Layer 9 of a small transformer language model trained on English Wikipedia (12 layers, counted from 0, width 64).
A neuron's activation on a vector x is SiLU(gate . x) times (in . x), where the dot is the dot product.
The model reads these tokens: "a" "fter" " eng" "aged" " in" " a" " success" "ion" " of" " lead" "ers" "hip" " f" "un" "ct" "ions" " within" " the" " part" "y" "." " B" "et" "ween" " " "195" "4" " and" " " "198" "2" " he"

The vector x that enters this layer's MLP at each token. A number n stands for (n - 500) times 0.042.
0 "a": 413 363 662 371 492 504 402 583 54 553 492 404 544 459 441 594 546 587 569 495 581 260 534 456 557 440 560 565 408 412 658 520 531 409 576 706 597 524 504 450 599 670 382 421 537 408 475 522 406 447 465 521 566 625 531 422 500 456 472 500 604 352 504 524
1 "fter": 473 465 389 520 462 534 524 256 139 547 475 123 557 570 441 433 498 462 517 291 522 422 406 489 610 496 489 586 498 335 529 408 221 286 590 596 606 543 536 557 642 807 536 458 601 611 579 571 411 508 400 530 481 487 374 573 474 632 543 482 463 373 458 567
2 " eng": 414 469 479 346 597 631 489 484 494 576 462 533 378 355 500 410 534 429 516 568 417 512 449 482 652 495 447 303 523 522 489 577 423 427 402 584 605 455 302 460 570 673 307 438 435 517 371 432 478 556 502 481 592 584 582 507 587 471 526 512 342 645 492 620
3 "aged": 470 375 434 413 558 532 423 510 417 559 371 241 414 391 482 437 455 400 594 598 408 489 363 501 526 528 501 550 446 474 598 453 461 455 639 500 515 486 361 425 536 711 359 501 509 561 482 492 444 457 426 549 563 478 481 499 541 580 561 527 457 392 497 511
4 " in": 519 438 441 445 481 536 493 500 510 565 452 38 514 557 536 533 542 513 569 611 570 392 557 506 510 611 480 556 556 364 516 347 319 395 811 558 481 488 342 400 552 713 407 569 603 514 579 528 401 517 384 618 497 519 508 627 507 618 627 519 422 388 508 401
5 " a": 546 404 590 441 446 472 434 417 455 503 386 301 530 458 597 547 640 580 532 741 511 200 584 587 613 661 364 578 576 422 571 381 327 307 712 696 643 411 403 338 563 818 559 459 589 559 360 578 452 510 513 439 364 550 496 561 616 679 560 481 593 490 485 465
6 " success": 524 488 666 505 465 547 567 486 424 556 284 288 325 395 483 326 528 514 722 463 404 517 415 530 621 679 398 434 664 457 590 579 433 319 700 502 588 604 448 497 607 612 462 545 669 607 402 361 559 627 496 590 598 647 571 482 606 514 468 489 417 499 593 458
7 "ion": 379 364 518 475 445 505 445 505 137 602 451 232 564 440 509 468 557 500 623 546 444 403 437 468 573 575 409 451 698 467 720 474 445 415 676 585 548 438 531 454 536 645 457 472 501 577 361 295 421 503 386 539 526 609 508 493 580 505 367 506 514 516 436 470
8 " of": 339 501 555 477 475 587 496 461 452 488 418 52 503 480 512 636 469 441 515 513 463 320 490 549 478 664 510 458 510 456 619 362 383 402 819 525 505 482 345 462 536 646 484 545 481 473 418 513 312 537 444 587 377 593 497 641 529 597 601 556 389 338 463 445
9 " lead": 370 372 557 459 576 548 553 359 352 641 342 379 486 496 443 340 544 496 649 501 543 392 550 596 559 467 401 472 543 513 567 457 486 401 718 544 567 442 318 405 564 541 385 578 428 557 405 463 490 412 474 480 577 396 569 448 629 530 347 417 331 651 546 494
10 "ers": 475 325 485 482 402 455 427 526 347 528 521 252 385 394 433 508 596 480 603 525 465 426 455 403 592 560 404 399 633 547 650 622 393 411 692 550 476 578 622 572 510 684 467 445 577 566 439 428 453 470 523 540 515 557 499 476 579 536 462 446 512 412 591 465
11 "hip": 378 448 511 478 374 498 435 456 182 631 469 307 526 528 488 354 545 580 610 446 488 422 527 539 507 482 434 456 605 406 643 453 502 406 613 571 534 388 422 429 541 632 556 444 493 571 466 359 547 545 393 570 620 536 514 426 560 546 463 502 558 538 536 427
12 " f": 272 443 566 430 540 654 591 303 440 606 394 570 382 563 398 497 562 478 604 685 477 491 424 526 648 291 529 458 489 447 526 532 404 538 513 698 585 426 469 448 593 582 517 524 584 540 405 389 534 437 637 285 586 503 556 529 562 460 588 523 446 693 475 694
13 "un": 561 542 600 449 440 532 473 425 363 509 435 247 393 592 544 374 573 530 596 558 326 533 468 497 447 473 354 551 619 501 514 385 463 540 425 559 683 577 300 414 586 489 475 552 628 498 493 375 401 443 577 446 448 501 499 295 449 509 375 541 400 646 486 480
14 "ct": 404 430 578 444 480 620 440 367 414 574 428 427 428 504 536 443 494 591 511 524 414 518 503 603 496 538 371 447 594 506 604 495 487 496 596 494 608 556 480 494 538 681 439 626 648 574 405 360 454 534 579 612 564 559 539 518 557 489 438 465 404 560 576 459
15 "ions": 404 325 530 513 467 521 375 516 118 542 569 193 535 430 431 516 583 444 673 476 427 375 459 491 553 510 502 484 581 505 644 528 424 422 803 631 477 485 646 582 470 718 494 362 540 598 390 277 387 412 417 532 641 571 498 488 522 538 379 517 553 373 534 416
16 " within": 373 454 567 469 508 564 579 512 616 536 488 48 492 592 519 521 524 467 541 591 562 382 503 577 395 597 459 490 549 385 598 307 280 456 852 649 488 462 396 346 497 702 428 566 554 504 575 564 381 526 409 526 457 502 476 541 479 537 700 464 383 248 526 479
17 " the": 482 460 586 533 494 458 499 456 460 656 473 148 428 385 478 583 663 590 592 676 542 29 554 594 523 572 446 581 601 430 619 280 506 470 589 560 599 393 462 477 604 664 509 548 526 558 268 555 439 603 520 566 496 601 432 729 569 628 838 394 520 459 536 450
18 " part": 554 411 597 391 431 525 521 520 474 603 355 387 399 509 564 386 635 567 778 534 378 473 562 515 576 607 313 447 595 363 461 405 492 389 661 581 586 502 447 498 569 524 342 491 512 547 454 405 700 652 438 524 542 620 566 446 536 534 508 586 365 656 616 525
19 "y": 403 456 465 507 490 370 573 476 166 655 388 207 529 551 531 507 578 489 637 563 499 322 486 439 612 536 367 484 577 459 622 474 462 477 670 593 634 445 507 601 547 637 567 461 452 541 407 379 390 489 444 585 528 527 502 545 550 523 457 510 591 458 507 518
20 ".": 414 375 344 528 466 477 512 277 262 486 548 371 480 482 481 523 571 575 579 435 483 447 491 482 478 464 595 536 563 546 502 427 490 433 801 448 632 304 517 562 589 556 495 330 602 636 334 598 99 573 368 511 547 586 511 497 437 646 743 420 580 515 523 461
21 " B": 443 441 469 459 520 728 570 253 350 596 534 456 338 576 438 470 591 612 507 504 557 503 268 388 616 100 516 428 515 422 546 424 410 469 479 545 603 461 420 486 452 640 480 527 584 601 417 521 618 455 528 425 436 595 576 558 508 516 551 326 449 616 571 433
22 "et": 556 567 555 332 508 461 591 405 259 552 438 525 474 612 467 483 585 501 581 618 523 441 406 497 383 536 504 463 534 455 489 529 453 453 420 638 612 478 372 516 626 663 523 451 635 552 486 475 565 465 642 576 513 415 605 329 527 442 593 344 406 521 565 504
23 "ween": 419 415 355 439 569 584 476 494 330 470 507 187 506 495 378 516 601 479 512 585 472 376 478 505 558 514 528 411 546 470 569 385 518 339 679 492 426 529 260 530 476 485 437 580 536 468 576 645 445 458 458 625 515 540 426 534 497 551 675 506 320 421 517 527
24 " ": 402 482 514 440 613 671 562 432 428 488 440 492 474 553 497 571 576 643 610 590 446 179 538 454 602 544 477 351 598 442 608 605 550 510 489 467 474 578 475 517 542 461 557 474 665 474 425 534 303 472 498 372 610 587 468 574 530 639 475 530 467 578 523 358
25 "195": 385 497 802 494 680 601 446 357 335 566 345 608 522 634 419 445 492 466 729 744 414 504 657 486 461 585 453 529 625 440 504 505 598 485 548 549 619 569 436 544 573 521 435 473 463 529 341 572 414 521 310 432 696 394 362 434 608 528 548 546 416 560 554 380
26 "4": 423 463 488 510 568 580 394 499 158 620 349 298 543 630 470 540 600 369 646 528 670 552 662 479 465 522 494 488 629 345 681 562 623 463 593 525 570 468 430 608 471 582 426 477 600 524 319 559 290 478 222 501 592 486 506 565 610 542 466 441 551 407 538 437
27 " and": 462 577 461 471 446 521 490 287 302 427 376 290 458 523 525 377 569 537 539 567 570 213 370 744 585 583 595 569 494 411 639 380 441 459 590 433 606 539 487 589 594 654 445 569 579 499 442 546 257 439 260 613 470 522 422 636 574 443 632 367 489 530 427 449
28 " ": 397 473 526 539 553 688 560 420 403 574 440 569 358 538 512 551 440 751 655 605 485 144 461 447 660 532 637 377 644 582 650 579 535 464 474 409 399 623 505 425 748 425 572 537 574 482 515 593 290 401 422 365 592 635 482 598 571 728 516 645 377 507 521 355
29 "198": 403 518 741 548 660 476 436 373 354 560 418 620 506 652 429 462 540 588 740 699 426 509 605 449 488 563 571 504 577 387 478 512 538 332 447 476 544 594 543 497 516 498 354 557 480 540 503 537 368 621 376 498 630 406 380 537 539 504 563 435 364 625 581 431
30 "2": 392 432 544 612 551 571 456 418 82 585 375 269 545 537 470 460 577 442 645 509 571 543 515 464 478 507 573 493 603 359 702 539 496 489 473 575 578 455 520 575 593 563 452 474 491 469 356 605 306 458 262 529 573 413 495 564 552 506 490 459 452 280 531 483
31 " he": 541 544 683 321 456 534 533 256 418 594 503 264 511 526 473 409 447 397 576 397 581 258 288 579 682 534 553 460 631 478 592 408 331 381 516 568 564 451 551 485 667 561 313 318 641 444 404 644 420 570 274 481 450 484 498 526 563 404 566 423 532 626 452 597

Each question shows the input weights of one neuron of the MLP. A number n stands for (n - 500) times 0.0023.

n0 gate: 575 387 455 491 522 496 491 574 571 635 314 411 280 501 460 764 303 606 393 441 598 661 584 353 692 550 612 339 690 491 386 548 392 680 559 488 514 513 466 554 621 599 575 604 450 546 417 784 401 614 475 642 422 461 577 480 511 443 667 507 722 256 571 389
n0 in: 356 561 342 668 373 331 440 526 632 451 501 317 435 489 398 430 430 361 752 442 576 480 501 475 446 441 459 240 368 569 441 690 762 431 371 683 311 506 495 460 431 651 578 395 560 377 312 389 644 180 650 470 642 480 334 431 710 532 561 688 512 492 478 697
On which token does it fire most? 10 "ers"

n16 gate: 316 416 210 374 496 304 538 610 598 407 703 564 418 737 399 378 590 528 587 514 590 608 477 514 736 414 501 457 406 519 495 345 343 316 357 586 398 591 600 458 661 378 406 403 264 428 562 454 469 503 471 497 599 539 604 414 472 403 617 385 634 504 424 406
n16 in: 562 473 523 470 218 583 598 484 444 248 228 575 380 717 585 369 668 478 791 537 523 550 366 361 479 550 329 543 424 353 594 393 295 555 454 486 467 602 657 489 613 411 696 445 533 341 680 506 494 323 509 603 620 469 313 532 570 510 561 452 581 637 394 631
On which token does it fire most, and how strongly? 12 " f", at about 35

n74 gate: 535 668 586 507 678 412 392 429 469 340 322 513 519 389 450 542 457 566 474 528 458 418 501 483 443 489 586 519 468 429 473 443 650 540 455 736 574 356 587 254 398 333 509 520 680 479 678 382 538 531 630 400 742 776 415 300 478 490 435 350 562 598 354 479
n74 in: 341 657 560 630 741 562 470 191 396 467 721 587 588 506 638 688 557 356 515 519 399 518 777 564 398 480 517 445 282 659 592 435 453 567 487 622 624 473 538 523 780 486 656 412 538 525 675 416 628 510 379 595 418 615 522 607 614 493 556 521 407 217 563 569
On which token does it fire most, and how strongly? 0 "a", at about 64

n26 gate: 732 798 423 514 561 350 647 602 694 438 596 361 717 525 587 568 484 333 576 270 410 332 529 375 576 560 744 476 471 349 512 520 453 550 551 436 396 501 166 428 552 627 615 338 520 375 793 530 623 640 500 526 575 598 666 463 361 445 418 581 368 439 454 364
n26 in: 768 700 450 612 574 470 824 674 554 672 664 562 397 428 654 375 711 492 532 838 621 282 655 538 369 383 405 520 320 652 329 284 479 394 676 525 617 463 512 422 524 409 373 337 749 340 439 527 564 492 681 503 517 495 507 623 490 381 500 558 218 419 412 371
On which two tokens does it fire most, strongest first? 4 " in", 16 " within"

n93 gate: 554 742 606 607 450 589 451 808 568 403 632 481 478 415 385 686 580 551 645 670 452 592 410 661 458 389 451 512 224 470 463 430 462 543 362 428 589 543 331 542 542 537 445 409 403 646 364 437 328 615 568 604 617 635 776 408 556 664 511 434 410 668 657 245
n93 in: 629 592 369 457 511 776 541 318 495 468 546 491 552 283 616 320 530 407 505 413 444 404 687 568 418 610 592 492 539 666 494 589 510 501 578 292 508 592 524 547 652 499 287 611 811 352 223 525 605 362 592 487 476 343 577 446 406 516 428 491 593 257 387 462
On which token does it fire most, and how strongly? 6 " success", at about 49

n13 gate: 567 402 528 562 256 592 608 801 580 622 788 357 660 627 563 820 724 591 533 476 477 489 551 326 323 308 271 577 531 410 469 293 398 502 559 315 439 533 733 459 635 346 496 613 593 464 392 556 438 570 520 576 376 353 487 420 497 475 299 638 540 539 607 373
n13 in: 495 343 584 453 695 393 560 290 527 592 416 491 399 467 530 448 412 671 485 704 461 569 118 330 425 254 702 688 417 513 692 340 405 535 645 509 431 437 673 432 697 444 485 564 561 494 629 354 385 686 597 242 622 642 463 567 459 634 461 588 542 519 421 407
On which token does it fire most? 16 " within"

n40 gate: 697 530 647 347 532 380 871 595 512 518 480 486 424 434 580 389 570 478 430 455 545 617 417 767 369 497 528 461 460 563 613 402 746 333 482 382 408 775 535 410 554 461 692 529 334 460 474 455 542 542 396 532 439 354 375 366 598 594 183 450 304 838 607 590
n40 in: 266 759 335 468 442 759 423 701 662 736 514 389 663 347 241 496 272 428 528 343 528 392 452 383 295 506 508 510 594 598 330 527 301 296 539 564 620 538 555 274 488 310 695 364 499 550 298 420 459 544 341 480 698 497 589 476 630 706 335 604 486 626 577 622
On which token does it fire most? 9 " lead"

n81 gate: 581 392 601 312 623 480 389 639 562 511 415 481 425 410 400 636 680 599 449 547 514 391 457 599 291 486 299 713 353 634 463 625 517 682 341 382 543 464 571 583 453 384 491 207 688 420 459 630 400 668 613 372 372 492 425 413 608 596 489 472 236 522 404 575
n81 in: 586 267 626 505 649 419 488 545 512 510 630 584 472 277 624 475 594 408 587 651 548 327 587 307 413 250 485 579 358 435 409 306 610 613 575 610 548 589 577 386 693 422 800 457 614 599 384 571 463 398 729 429 551 363 389 665 654 690 370 568 574 350 419 499
On which two tokens does it fire most, strongest first? 17 " the", 24 " "

n118 gate: 557 514 468 455 185 497 368 605 355 542 560 465 299 581 483 358 374 562 196 618 498 534 628 511 513 600 514 506 462 409 350 524 338 631 565 597 475 434 358 442 274 476 301 559 276 668 451 433 315 590 480 420 505 521 513 348 499 384 409 346 468 568 459 586
n118 in: 627 656 800 617 348 595 556 687 448 428 496 562 454 560 507 345 718 434 502 445 681 403 425 468 573 620 490 549 703 724 628 564 596 463 324 395 635 459 422 587 534 291 411 421 657 488 621 685 568 381 336 529 397 666 712 382 383 629 235 483 526 575 565 551
On which token does it fire most? 13 "un"

n42 gate: 539 501 530 439 382 391 502 339 353 576 487 485 645 362 620 400 453 769 338 423 509 451 391 408 556 577 459 616 363 573 502 542 306 701 585 602 289 562 633 306 568 523 359 538 642 640 502 521 653 502 558 637 689 526 518 615 533 493 361 568 671 714 280 424
n42 in: 645 335 434 428 536 349 627 388 450 233 544 511 416 901 527 540 562 518 557 502 427 424 440 455 512 495 530 650 388 604 494 490 488 554 564 436 455 544 492 662 482 551 329 372 719 508 664 714 402 304 594 514 607 459 318 568 713 582 613 526 540 538 489 529
On which token does it fire most? 1 "fter"

n113 gate: 588 699 466 628 397 529 828 524 346 500 412 468 499 597 459 304 513 524 543 484 442 436 385 502 391 476 102 329 419 422 584 412 274 521 507 573 203 457 424 360 504 297 830 596 411 499 546 479 498 745 549 550 521 563 581 569 612 515 391 542 449 497 558 474
n113 in: 214 522 474 265 446 425 721 702 393 501 682 501 550 750 758 582 418 482 409 618 414 541 599 472 522 676 420 393 503 270 303 530 537 583 609 635 379 466 631 536 543 437 378 307 713 521 445 462 663 502 607 431 582 693 520 174 500 354 649 756 408 371 418 492
On which two tokens does it fire most, strongest first? 18 " part", 16 " within"

n63 gate: 744 454 171 612 501 562 443 606 442 438 516 601 345 494 368 414 410 459 487 352 426 549 320 478 620 533 511 663 339 460 450 513 723 424 498 436 429 139 456 640 424 492 599 606 528 679 502 554 479 471 328 598 193 595 451 466 524 514 460 813 565 427 237 407
n63 in: 275 530 587 431 508 416 689 559 510 558 556 461 582 607 715 423 530 624 347 416 497 441 278 270 328 549 648 752 236 541 566 603 535 562 796 569 544 414 326 819 469 526 382 484 146 651 307 491 600 358 519 362 474 507 356 460 472 320 625 496 464 385 545 503
On which token does it fire most, and how strongly? 20 ".", at about 66

n41 gate: 286 387 535 436 618 425 506 683 476 483 351 672 590 288 617 775 514 503 307 359 531 644 745 441 402 572 434 199 480 456 786 276 651 494 375 366 613 523 604 378 346 500 467 401 323 381 425 633 541 569 412 478 581 700 692 316 574 517 451 324 460 617 563 521
n41 in: 466 420 576 467 341 506 623 374 507 617 582 255 522 504 677 394 475 407 673 660 468 661 325 613 770 554 278 438 351 294 423 565 519 468 421 393 447 496 313 359 487 501 477 806 308 319 399 571 458 681 606 367 684 379 397 653 779 344 169 562 369 257 774 600
On which three tokens does it fire most, strongest first? 2 " eng", 26 "4", 7 "ion"

n36 gate: 512 313 433 570 726 472 627 639 382 410 402 791 372 482 607 409 556 412 460 430 328 759 555 602 371 492 601 540 303 479 588 307 434 546 528 386 509 304 563 271 636 512 467 411 451 503 751 406 624 423 534 581 401 596 357 554 436 512 292 531 256 591 516 603
n36 in: 509 475 328 312 378 425 470 528 544 689 465 726 646 455 637 451 446 427 436 343 632 215 494 618 383 610 388 331 650 604 591 538 462 425 534 524 466 348 416 521 598 546 577 495 289 372 727 445 557 402 594 572 303 378 468 659 690 394 197 384 370 375 566 533
On which token does it fire most? 9 " lead"

n86 gate: 590 692 295 374 280 587 380 564 707 528 598 482 434 440 501 405 522 351 390 444 320 421 439 619 480 519 451 479 351 351 523 713 706 540 532 375 500 650 629 602 479 505 195 319 624 576 615 516 592 647 413 613 579 673 409 430 491 447 481 587 293 527 367 450
n86 in: 490 444 635 587 607 527 253 626 491 326 783 292 463 408 491 634 377 523 500 681 701 447 567 526 432 576 513 463 522 410 413 424 571 581 481 462 503 563 254 614 537 452 371 488 474 568 445 576 566 251 761 389 340 296 443 604 680 201 379 326 393 554 715 701
On which token does it fire most? 2 " eng"

n101 gate: 409 383 554 470 372 688 559 536 584 646 541 475 439 610 789 568 553 498 486 514 671 577 429 570 388 615 485 319 534 533 435 536 680 451 560 475 343 217 600 311 457 451 504 433 353 514 748 470 833 525 527 554 596 465 746 492 502 590 444 592 655 511 854 453
n101 in: 640 467 527 272 529 411 441 418 361 533 274 378 473 163 597 397 474 393 283 356 583 522 718 712 501 538 813 577 445 452 715 324 365 428 412 512 601 504 536 291 550 491 323 605 539 432 593 581 648 405 383 360 571 459 363 587 500 505 446 570 461 444 597 733
On which three tokens does it fire most, strongest first? 11 "hip", 18 " part", 16 " within"

n44 gate: 470 488 269 669 472 329 525 609 490 478 583 692 541 466 520 461 476 492 534 421 558 486 535 558 579 522 432 214 510 542 455 464 260 404 653 490 285 229 397 439 394 606 327 417 381 414 692 642 458 637 552 741 589 444 439 372 330 549 443 410 413 742 603 518
n44 in: 644 362 596 669 385 346 385 441 572 317 611 475 561 790 799 677 777 489 379 685 365 527 414 544 469 314 507 378 471 552 554 444 416 356 583 647 523 401 509 609 446 413 456 474 587 494 376 482 466 354 600 569 442 539 174 542 420 634 422 528 328 514 433 619
On which two tokens does it fire most, strongest first? 23 "ween", 20 "."

n35 gate: 492 349 568 394 421 506 781 497 761 473 509 622 437 473 375 563 461 172 454 596 585 382 532 354 379 473 627 548 414 457 544 628 586 224 412 338 586 579 427 536 369 598 533 400 526 480 410 530 567 250 414 371 555 464 382 441 576 466 569 480 408 430 808 752
n35 in: 435 689 600 484 663 420 337 571 474 612 494 458 680 659 672 569 190 602 459 518 467 662 732 480 436 548 379 832 564 449 374 640 552 617 550 407 589 572 356 712 596 356 347 563 629 588 264 522 359 650 418 553 225 531 553 558 531 427 424 637 616 675 460 556
On which token does it fire most? 25 "195"

n39 gate: 365 648 266 611 469 688 638 655 644 326 675 352 432 475 449 417 476 323 473 212 578 516 412 345 431 446 651 508 583 476 460 570 496 611 582 441 541 567 429 577 856 375 367 545 439 477 424 388 695 363 405 475 477 339 642 507 560 533 638 538 698 658 650 420
n39 in: 520 791 425 386 676 526 429 371 490 439 440 208 682 407 366 490 253 665 263 648 455 462 396 531 534 362 398 360 668 360 583 577 694 274 339 373 530 537 374 325 319 647 458 423 701 598 478 592 353 286 434 647 411 533 418 531 535 425 371 469 492 368 367 475
On which token does it fire most, and how strongly? 21 " B", at about 54

n71 gate: 476 457 564 576 488 372 534 454 511 565 274 472 444 526 523 683 447 690 538 573 463 545 611 520 618 659 460 602 354 373 652 599 171 684 618 572 644 552 526 639 274 401 612 424 293 639 500 607 502 509 407 424 508 380 398 599 702 487 392 504 685 597 325 551
n71 in: 576 637 616 543 498 399 250 583 714 487 350 544 401 399 387 671 549 790 654 564 593 305 537 534 737 552 332 327 492 547 462 298 335 713 372 478 504 344 496 193 526 491 542 313 464 548 562 410 396 463 573 483 454 434 633 437 583 496 188 574 532 781 463 453
On which token does it fire most, and how strongly? 5 " a", at about 310

n77 gate: 515 653 490 512 620 385 496 556 445 493 427 444 382 514 265 524 584 483 687 465 755 564 339 362 541 604 498 597 437 450 522 294 533 658 337 765 531 581 708 552 373 447 600 347 597 445 410 594 548 470 615 733 625 439 510 560 541 491 678 309 510 415 355 678
n77 in: 483 549 517 552 525 224 538 362 479 398 387 472 328 367 495 409 529 401 531 363 354 315 247 588 494 496 496 470 700 334 547 483 474 438 490 496 495 410 345 548 550 420 439 594 279 318 615 746 355 280 461 610 450 357 324 466 566 454 264 374 489 671 138 482
On which three tokens does it fire most, strongest first? 31 " he", 27 " and", 30 "2"

n119 gate: 467 475 550 473 486 462 546 445 507 484 516 578 518 455 511 550 496 434 512 523 476 493 510 505 511 508 534 527 485 451 519 469 506 550 447 492 519 480 513 509 483 491 525 497 515 480 466 456 498 482 570 574 553 488 527 524 507 506 547 540 521 537 496 546
n119 in: 522 514 522 460 497 487 550 432 504 513 473 568 478 492 478 521 512 480 540 512 427 490 488 500 542 500 545 520 517 503 517 466 528 513 450 529 531 496 468 546 456 557 522 508 557 465 487 470 496 502 549 565 509 492 456 526 496 492 490 555 511 525 494 498
On which token does it fire most? 12 " f"

n84 gate: 475 527 500 528 516 484 495 506 521 492 487 530 479 481 515 505 538 490 507 498 515 533 502 518 521 519 452 478 512 484 488 505 496 516 506 448 521 501 492 489 511 473 463 490 509 495 545 539 489 520 535 537 480 501 504 478 491 500 517 536 513 470 497 486
n84 in: 469 538 526 519 509 513 526 472 504 487 490 499 472 486 498 526 478 493 509 487 527 472 467 490 501 501 515 511 499 494 492 509 503 465 482 496 524 498 522 500 527 496 530 533 502 480 485 498 493 512 491 521 490 523 488 517 504 487 482 503 480 484 467 503
On which token does it fire most? 6 " success"

n91 gate: 710 415 536 479 225 465 516 567 634 592 390 390 409 487 677 561 572 511 540 514 438 486 437 367 574 645 460 451 813 471 231 646 513 538 488 571 411 366 610 573 478 481 405 600 230 530 447 366 540 363 473 431 587 420 602 620 704 219 443 428 518 394 313 647
n91 in: 412 562 528 596 272 423 279 545 624 428 456 651 511 521 505 276 412 578 475 337 421 402 499 316 502 458 490 382 569 440 313 509 559 485 690 590 531 594 376 491 612 409 456 464 571 535 653 302 690 563 365 727 427 595 446 530 587 336 481 677 550 647 517 622
On which token does it fire most? 18 " part"

n79 gate: 494 623 482 464 584 462 561 577 667 467 419 225 399 405 450 490 500 614 480 542 576 589 465 613 369 570 415 607 639 481 515 560 437 358 430 603 508 322 684 611 543 340 376 556 529 325 559 346 559 670 256 576 295 703 424 343 672 518 355 622 407 500 658 695
n79 in: 468 321 453 603 450 655 557 512 621 594 401 288 385 445 362 484 587 659 505 292 440 543 481 353 505 239 574 521 544 602 369 363 569 455 593 506 407 747 580 479 646 469 663 528 502 594 412 579 707 406 255 401 592 620 589 522 422 308 609 408 409 703 531 503
On which three tokens does it fire most, strongest first? 18 " part", 6 " success", 31 " he"

n46 gate: 444 720 544 598 263 638 487 524 553 414 361 668 548 574 556 307 227 455 256 376 499 487 508 451 549 658 515 325 443 723 610 414 515 484 402 757 455 366 435 620 648 388 589 438 468 531 375 353 587 571 679 582 449 626 560 431 767 503 571 688 500 529 449 475
n46 in: 371 775 698 466 474 485 450 535 532 470 647 415 529 373 394 657 528 463 575 658 479 336 467 688 525 612 576 523 642 680 527 487 409 583 638 413 661 573 566 545 680 326 338 402 267 847 314 364 559 143 555 534 333 446 634 396 581 563 402 501 496 414 460 456
On which two tokens does it fire most, strongest first? 6 " success", 28 " "

n92 gate: 678 533 580 411 400 473 440 442 513 405 383 513 577 520 583 433 631 453 360 448 513 612 592 555 438 281 472 280 690 415 476 536 358 425 640 477 405 481 713 298 620 443 268 435 552 546 390 260 444 403 571 427 375 344 379 638 539 339 740 558 447 668 575 513
n92 in: 431 376 695 353 665 435 478 210 578 715 652 422 624 368 616 581 473 616 571 348 371 268 542 742 521 613 592 624 448 284 456 414 587 504 520 461 388 342 535 680 449 605 666 584 629 651 435 580 614 378 587 590 415 505 737 766 345 628 559 569 352 595 511 594
On which token does it fire most, and how strongly? 31 " he", at about 180

n49 gate: 554 316 464 792 342 595 625 666 478 505 449 503 390 328 708 349 501 596 636 592 434 487 399 471 517 339 423 684 501 411 567 530 451 248 360 377 544 458 500 745 624 514 596 526 400 346 412 474 620 485 365 336 320 616 306 584 189 630 660 553 614 466 709 476
n49 in: 422 726 250 329 234 502 550 229 433 383 534 468 621 482 162 570 455 755 379 694 449 475 415 452 447 637 522 529 357 420 701 716 327 486 654 491 349 704 462 506 656 728 587 689 474 404 343 278 394 664 523 377 552 489 405 505 266 358 369 561 430 610 388 450
On which token does it fire most? 1 "fter"

n94 gate: 395 603 626 398 479 364 430 683 640 296 388 499 552 490 581 678 294 656 492 287 517 425 362 639 393 530 296 565 634 416 283 466 505 628 358 482 515 490 448 729 657 538 705 322 696 453 517 297 585 480 506 405 506 448 638 306 583 613 747 649 595 560 525 520
n94 in: 571 374 379 473 553 413 567 492 468 517 515 538 431 482 601 249 479 676 429 640 525 636 429 512 668 535 673 430 395 295 639 478 423 550 713 625 628 570 358 478 419 432 156 570 452 519 546 287 458 421 613 563 698 350 605 769 241 330 479 265 427 536 572 381
On which two tokens does it fire most, strongest first? 22 "et", 18 " part"

n105 gate: 635 499 497 256 537 487 682 794 479 403 583 507 609 410 271 478 504 633 534 592 375 512 308 432 328 422 391 385 431 429 517 505 398 507 468 545 569 410 590 381 458 317 573 359 438 744 661 481 589 471 349 500 542 597 474 543 590 532 503 261 319 529 222 545
n105 in: 512 522 444 456 746 499 504 592 470 409 708 585 441 567 687 547 349 500 516 592 590 432 605 421 409 639 409 199 545 610 478 584 364 369 496 694 392 430 317 585 499 465 533 541 504 352 547 283 367 508 441 523 620 496 531 523 391 233 690 159 521 312 361 426
On which token does it fire most? 22 "et"

n23 gate: 401 466 602 544 534 501 419 620 645 367 435 386 625 354 448 349 440 380 414 561 254 401 526 439 446 635 423 237 494 273 411 559 324 458 279 351 528 222 765 563 420 556 263 488 606 605 453 298 549 401 440 391 440 339 577 547 751 488 519 633 381 478 389 654
n23 in: 545 570 368 457 683 446 509 561 332 458 665 596 393 505 451 574 619 439 454 374 537 622 755 572 358 682 646 537 615 575 517 536 565 432 557 465 395 229 452 286 298 512 106 563 401 494 632 316 716 340 528 387 476 341 487 577 508 543 658 453 553 594 635 690
On which token does it fire most, and how strongly? 2 " eng", at about 68

n114 gate: 444 514 539 540 429 511 718 520 732 471 459 516 311 618 335 464 650 455 366 698 271 292 581 396 471 481 604 526 388 395 465 298 588 442 482 346 354 574 421 358 674 442 512 575 729 449 482 516 474 695 661 474 606 454 380 409 502 527 276 604 584 633 416 387
n114 in: 590 469 439 554 682 351 553 626 427 315 547 445 499 317 574 763 572 563 725 589 507 609 560 474 481 413 464 462 519 670 688 652 653 433 525 194 667 489 253 400 518 657 728 620 482 503 451 581 453 714 483 185 503 391 554 459 489 470 907 594 477 593 424 582
On which three tokens does it fire most, strongest first? 28 " ", 24 " ", 17 " the"

n53 gate: 382 478 444 336 463 509 552 612 500 415 447 430 480 335 549 599 551 372 395 306 499 553 592 560 621 446 458 442 817 555 607 431 420 508 413 843 410 741 459 512 338 352 618 446 260 353 338 587 572 469 343 781 608 450 239 350 619 334 714 571 472 567 339 479
n53 in: 309 756 541 658 87 642 426 517 467 526 585 494 604 600 540 269 388 393 564 562 515 382 641 455 496 642 467 413 684 575 385 493 517 444 575 593 604 522 698 167 505 613 311 378 353 381 544 696 387 636 362 289 478 597 537 557 339 544 273 348 589 577 514 615
On which two tokens does it fire most, strongest first? 31 " he", 7 "ion"

n110 gate: 213 633 414 519 553 434 722 262 499 420 686 488 521 361 309 704 360 439 520 336 477 608 621 640 777 439 552 474 319 569 435 296 493 302 552 586 560 357 430 546 573 348 378 525 356 507 479 419 328 427 419 532 477 558 454 602 395 774 556 451 511 571 510 478
n110 in: 614 495 767 521 460 429 641 524 559 576 481 542 689 524 604 595 784 508 266 592 471 419 220 571 425 350 585 514 309 657 537 436 337 804 517 569 527 471 292 393 715 377 405 415 546 237 349 471 381 504 865 499 366 583 502 614 406 506 517 341 307 443 546 356
On which token does it fire most? 8 " of"

n87 gate: 438 453 718 365 254 431 575 484 537 523 434 383 517 692 520 392 451 423 483 535 738 418 520 620 181 425 671 477 589 520 744 510 627 683 618 471 500 537 504 735 667 400 692 494 467 389 362 391 506 421 213 572 712 360 422 511 535 531 543 640 565 417 564 447
n87 in: 340 771 291 483 491 664 616 559 597 502 483 622 563 423 697 560 512 597 572 215 238 446 667 557 478 399 604 427 353 375 484 407 508 745 328 656 640 419 170 539 490 736 169 409 527 361 388 501 409 469 809 443 299 351 399 554 528 414 486 733 534 480 478 513
On which token does it fire most? 8 " of"